Layer 3 of a small transformer language model trained on English Wikipedia (14 layers, counted from 0, width 96).
A neuron's activation on a vector x is SiLU(gate . x) times (in . x), where the dot is the dot product.
The model reads these tokens: " Ohio" "." " The" " state" " department" " of" " "

The vector x that enters this layer's MLP at each token. A number n stands for (n - 500) times 0.005.
0 " Ohio": 661 363 626 357 549 414 526 561 378 620 313 452 626 537 464 364 510 414 425 481 518 552 609 381 564 508 352 406 366 397 508 367 430 388 448 485 706 439 832 452 456 621 621 607 617 365 653 421 472 336 207 354 524 162 595 514 445 483 618 511 542 555 440 661 270 656 450 462 743 501 389 454 329 290 677 499 530 370 592 603 611 285 582 579 439 408 365 620 552 434 580 430 379 360 321 458
1 ".": 558 514 608 373 478 563 657 456 532 345 587 486 559 562 579 289 489 379 349 346 392 416 575 489 373 593 415 186 557 408 563 348 388 428 407 665 503 381 636 497 474 666 572 516 368 479 497 741 426 409 349 322 401 425 442 435 549 395 538 458 631 560 476 473 451 515 451 642 582 516 319 513 362 500 488 572 542 125 401 545 148 530 461 260 351 544 454 603 447 475 647 383 364 478 252 407
2 " The": 490 411 539 376 548 727 423 392 382 548 404 660 611 451 572 373 219 568 469 526 495 454 647 454 453 395 501 376 562 632 611 473 451 366 539 486 522 550 539 511 441 494 596 524 521 623 576 423 499 542 219 461 414 507 633 436 544 483 641 483 440 483 562 416 353 576 26 505 475 517 591 451 339 573 596 295 659 231 480 602 346 520 441 573 374 468 526 603 623 517 492 491 547 409 253 372
3 " state": 660 514 612 434 492 585 429 737 599 501 514 386 737 613 352 187 470 528 485 761 564 522 614 542 543 581 377 291 454 415 523 281 577 306 716 421 560 368 688 513 498 681 575 453 622 400 513 563 526 397 260 459 588 294 539 413 400 473 558 634 485 621 419 645 466 636 468 517 484 462 512 476 253 513 576 646 491 251 647 477 538 551 417 432 529 582 309 411 490 352 525 633 533 348 335 495
4 " department": 618 510 451 501 596 427 386 632 599 603 395 574 582 597 600 318 328 475 502 613 478 438 455 471 454 708 200 374 504 502 602 258 689 346 785 322 386 537 600 455 462 568 607 495 811 308 595 399 482 431 348 484 452 407 551 284 565 594 573 506 549 637 507 510 493 833 381 600 480 664 422 675 388 573 534 585 526 261 553 509 536 524 324 455 468 580 390 411 605 347 409 428 486 503 203 313
5 " of": 430 477 781 359 549 530 568 546 546 612 577 487 359 569 283 369 183 563 545 537 565 713 546 400 512 394 422 318 714 387 552 282 523 369 727 581 455 559 517 541 424 632 617 531 467 485 587 547 388 482 571 478 373 498 420 657 627 552 579 526 487 465 510 374 455 549 281 428 505 473 468 542 238 458 426 438 367 316 389 319 332 595 538 371 612 666 357 168 469 562 474 491 495 662 393 594
6 " ": 521 311 641 336 494 406 458 549 595 518 461 580 520 468 517 387 425 488 608 702 583 455 482 512 490 475 419 277 527 533 389 401 465 458 542 517 464 665 583 877 357 504 649 582 377 479 553 726 534 455 387 544 532 465 543 655 393 477 363 499 545 668 573 378 447 591 359 358 619 395 383 576 551 688 391 446 464 343 531 437 368 372 346 411 405 676 434 433 386 454 419 262 482 601 266 521

Each question shows the input weights of one neuron of the MLP. A number n stands for (n - 500) times 0.0021.

n170 gate: 463 630 586 336 667 580 339 438 683 475 621 224 400 354 455 503 445 424 385 555 461 568 531 481 538 738 504 553 416 424 479 478 400 578 453 556 583 591 562 463 513 519 333 679 577 779 600 700 481 470 327 709 465 516 423 503 438 663 466 535 557 465 465 541 406 217 543 816 360 362 579 625 458 666 426 455 602 425 547 430 497 538 537 516 538 529 373 558 529 471 500 497 560 522 562 559
n170 in: 494 338 516 641 349 468 554 575 671 374 355 733 447 360 539 609 490 535 526 506 438 652 436 428 525 415 571 568 680 440 416 560 549 447 453 678 448 557 409 475 406 484 350 307 283 380 461 398 379 527 534 275 519 390 556 497 509 497 585 633 609 590 401 455 509 690 250 306 583 607 592 614 302 563 464 378 624 493 468 497 585 528 457 401 465 435 404 610 520 237 579 526 544 516 472 304
On which two tokens does it fire most, strongest first? 1 ".", 5 " of"

n211 gate: 467 463 429 461 378 598 584 410 586 355 478 554 281 479 481 347 346 495 468 457 618 456 533 511 606 557 532 400 403 490 421 526 497 539 466 364 527 453 672 541 466 453 672 521 503 596 535 586 466 413 677 563 565 518 459 572 377 426 407 607 418 450 584 437 573 402 673 466 377 526 542 448 465 474 604 620 518 554 547 377 404 528 605 611 610 593 337 617 365 283 552 463 429 510 491 572
n211 in: 683 362 596 462 597 490 536 541 487 596 431 469 597 548 469 632 415 466 529 571 407 350 400 521 372 485 514 634 641 297 424 699 465 538 492 558 400 598 503 606 445 484 417 438 490 478 389 364 320 511 451 480 391 577 475 515 525 549 469 572 628 558 565 464 525 528 393 466 724 515 513 583 622 428 384 565 568 520 557 490 596 518 399 646 432 577 576 571 404 542 487 463 321 518 393 447
On which token does it fire most, and how strongly? 6 " ", at about 0.89

n0 gate: 533 331 660 543 629 769 470 716 476 503 457 651 507 316 596 530 648 449 554 558 458 160 477 500 543 473 470 356 562 747 710 433 562 657 493 447 294 503 438 589 538 426 500 513 566 365 424 582 510 489 536 545 645 430 698 413 530 546 540 325 384 340 486 456 422 50 413 665 514 581 426 427 424 456 332 642 411 577 399 453 413 530 362 561 483 490 476 510 521 503 433 595 591 520 408 454
n0 in: 291 352 478 582 519 581 602 403 417 431 625 323 485 497 603 602 569 555 615 462 532 581 667 257 460 454 630 438 570 454 578 644 524 637 390 542 550 512 471 346 550 580 591 442 621 523 666 560 379 606 575 488 411 530 482 524 579 545 552 408 596 404 361 658 461 513 494 716 333 656 466 517 774 647 409 414 401 397 638 320 454 375 404 606 435 600 419 369 643 506 365 550 515 443 386 467
On which three tokens does it fire most, strongest first? 0 " Ohio", 2 " The", 3 " state"

n346 gate: 592 539 516 572 520 464 477 701 600 305 445 519 452 490 395 608 619 639 360 605 463 481 478 334 445 580 780 657 390 627 497 733 469 513 423 529 405 561 507 275 595 383 212 439 414 609 388 409 507 395 490 410 439 503 535 481 398 824 542 452 542 484 403 350 409 611 688 519 311 584 374 509 527 487 573 376 468 339 442 490 358 423 430 363 389 332 536 401 376 471 400 598 578 430 310 433
n346 in: 497 500 599 483 553 484 465 628 475 417 490 475 425 637 638 454 687 459 714 442 454 578 402 594 604 644 591 539 490 579 279 541 573 419 519 540 487 566 510 550 503 392 469 257 450 330 548 463 337 368 266 561 547 531 441 519 752 477 588 427 289 625 398 506 466 436 648 430 363 585 452 377 506 440 397 445 645 510 506 532 519 440 525 522 203 368 730 413 497 295 459 599 652 659 445 581
On which token does it fire most? 5 " of"

n222 gate: 436 626 291 524 752 758 471 510 364 484 521 465 516 413 664 600 596 561 288 431 503 424 503 384 465 455 392 624 294 455 677 490 556 471 365 535 549 697 500 459 329 513 472 626 662 793 384 632 507 328 592 497 410 484 573 670 443 558 583 622 330 349 354 474 547 351 507 594 529 564 610 500 553 400 470 556 443 454 564 529 542 381 522 676 435 685 422 569 600 389 503 490 490 697 342 465
n222 in: 617 530 567 528 362 570 393 667 371 539 599 678 526 616 366 268 524 374 520 686 592 458 388 340 678 237 485 463 486 723 472 550 529 536 418 350 311 507 442 292 584 470 504 520 448 556 534 536 396 514 482 643 543 552 614 523 549 360 631 447 456 480 470 427 484 574 748 523 483 566 384 218 449 573 666 624 633 514 308 383 603 549 432 587 553 598 440 426 507 265 440 346 580 379 439 334
On which two tokens does it fire most, strongest first? 2 " The", 1 "."

n250 gate: 563 497 488 574 377 460 521 443 445 541 870 536 515 616 605 358 500 573 460 609 412 327 450 594 521 240 449 521 560 546 770 682 553 485 615 638 565 594 440 393 342 320 510 588 625 548 407 601 488 494 526 395 561 635 464 416 374 417 557 533 531 395 628 365 450 474 551 433 457 533 500 379 481 421 568 477 470 550 448 610 570 427 604 460 509 385 279 404 538 540 503 414 277 587 662 407
n250 in: 546 282 416 496 483 371 658 503 346 581 532 317 460 500 412 686 466 520 530 527 462 418 565 191 613 490 552 364 373 443 690 604 674 566 636 375 490 540 617 379 326 299 541 400 585 281 480 559 500 413 493 433 487 447 467 606 503 422 397 473 378 412 681 557 471 529 625 326 470 593 745 465 709 710 558 532 526 529 467 483 460 616 618 547 534 678 314 452 618 249 564 456 426 401 431 323
On which token does it fire most, and how strongly? 1 ".", at about 0.23

n5 gate: 541 524 611 475 402 633 547 516 448 462 492 346 627 586 574 558 645 343 436 377 505 348 401 567 360 510 427 414 451 432 436 628 457 357 482 361 500 450 524 438 545 545 509 573 528 287 599 697 503 514 353 658 539 516 580 482 459 389 461 615 558 577 489 431 444 553 413 574 463 638 311 458 492 463 396 563 592 526 469 558 495 685 544 561 603 578 561 561 386 407 594 428 411 554 460 441
n5 in: 514 298 592 591 471 575 378 590 599 436 494 418 557 395 511 583 669 654 467 404 540 422 436 421 557 599 567 559 577 470 521 368 447 437 601 451 360 486 514 595 371 494 436 445 497 355 551 489 422 350 611 561 550 568 527 437 595 442 544 500 503 419 475 483 455 494 477 588 683 626 550 336 463 481 300 500 519 374 451 295 459 599 489 645 642 570 514 688 605 355 660 511 519 457 425 289
On which three tokens does it fire most, strongest first? 1 ".", 4 " department", 3 " state"

n78 gate: 320 516 624 715 507 500 662 487 462 506 554 648 647 621 294 366 704 456 494 419 588 407 451 562 296 440 394 739 480 573 548 579 341 472 472 628 445 595 539 438 542 421 350 317 674 433 332 552 391 642 326 591 677 444 398 572 628 530 560 623 625 622 522 650 543 656 562 655 602 715 548 518 464 585 380 597 472 507 390 519 528 343 460 510 478 613 567 642 529 587 405 526 459 435 390 525
n78 in: 460 418 633 540 573 506 385 561 345 543 484 448 725 581 405 523 449 520 532 506 479 623 440 557 451 607 611 395 491 576 359 421 291 399 570 451 598 553 548 414 452 477 452 628 557 373 401 588 379 479 577 517 713 717 500 497 419 559 396 424 521 547 647 471 480 447 585 471 756 512 456 353 482 398 422 559 494 522 576 497 594 715 503 665 547 476 571 554 570 435 725 503 532 727 420 353
On which token does it fire most? 2 " The"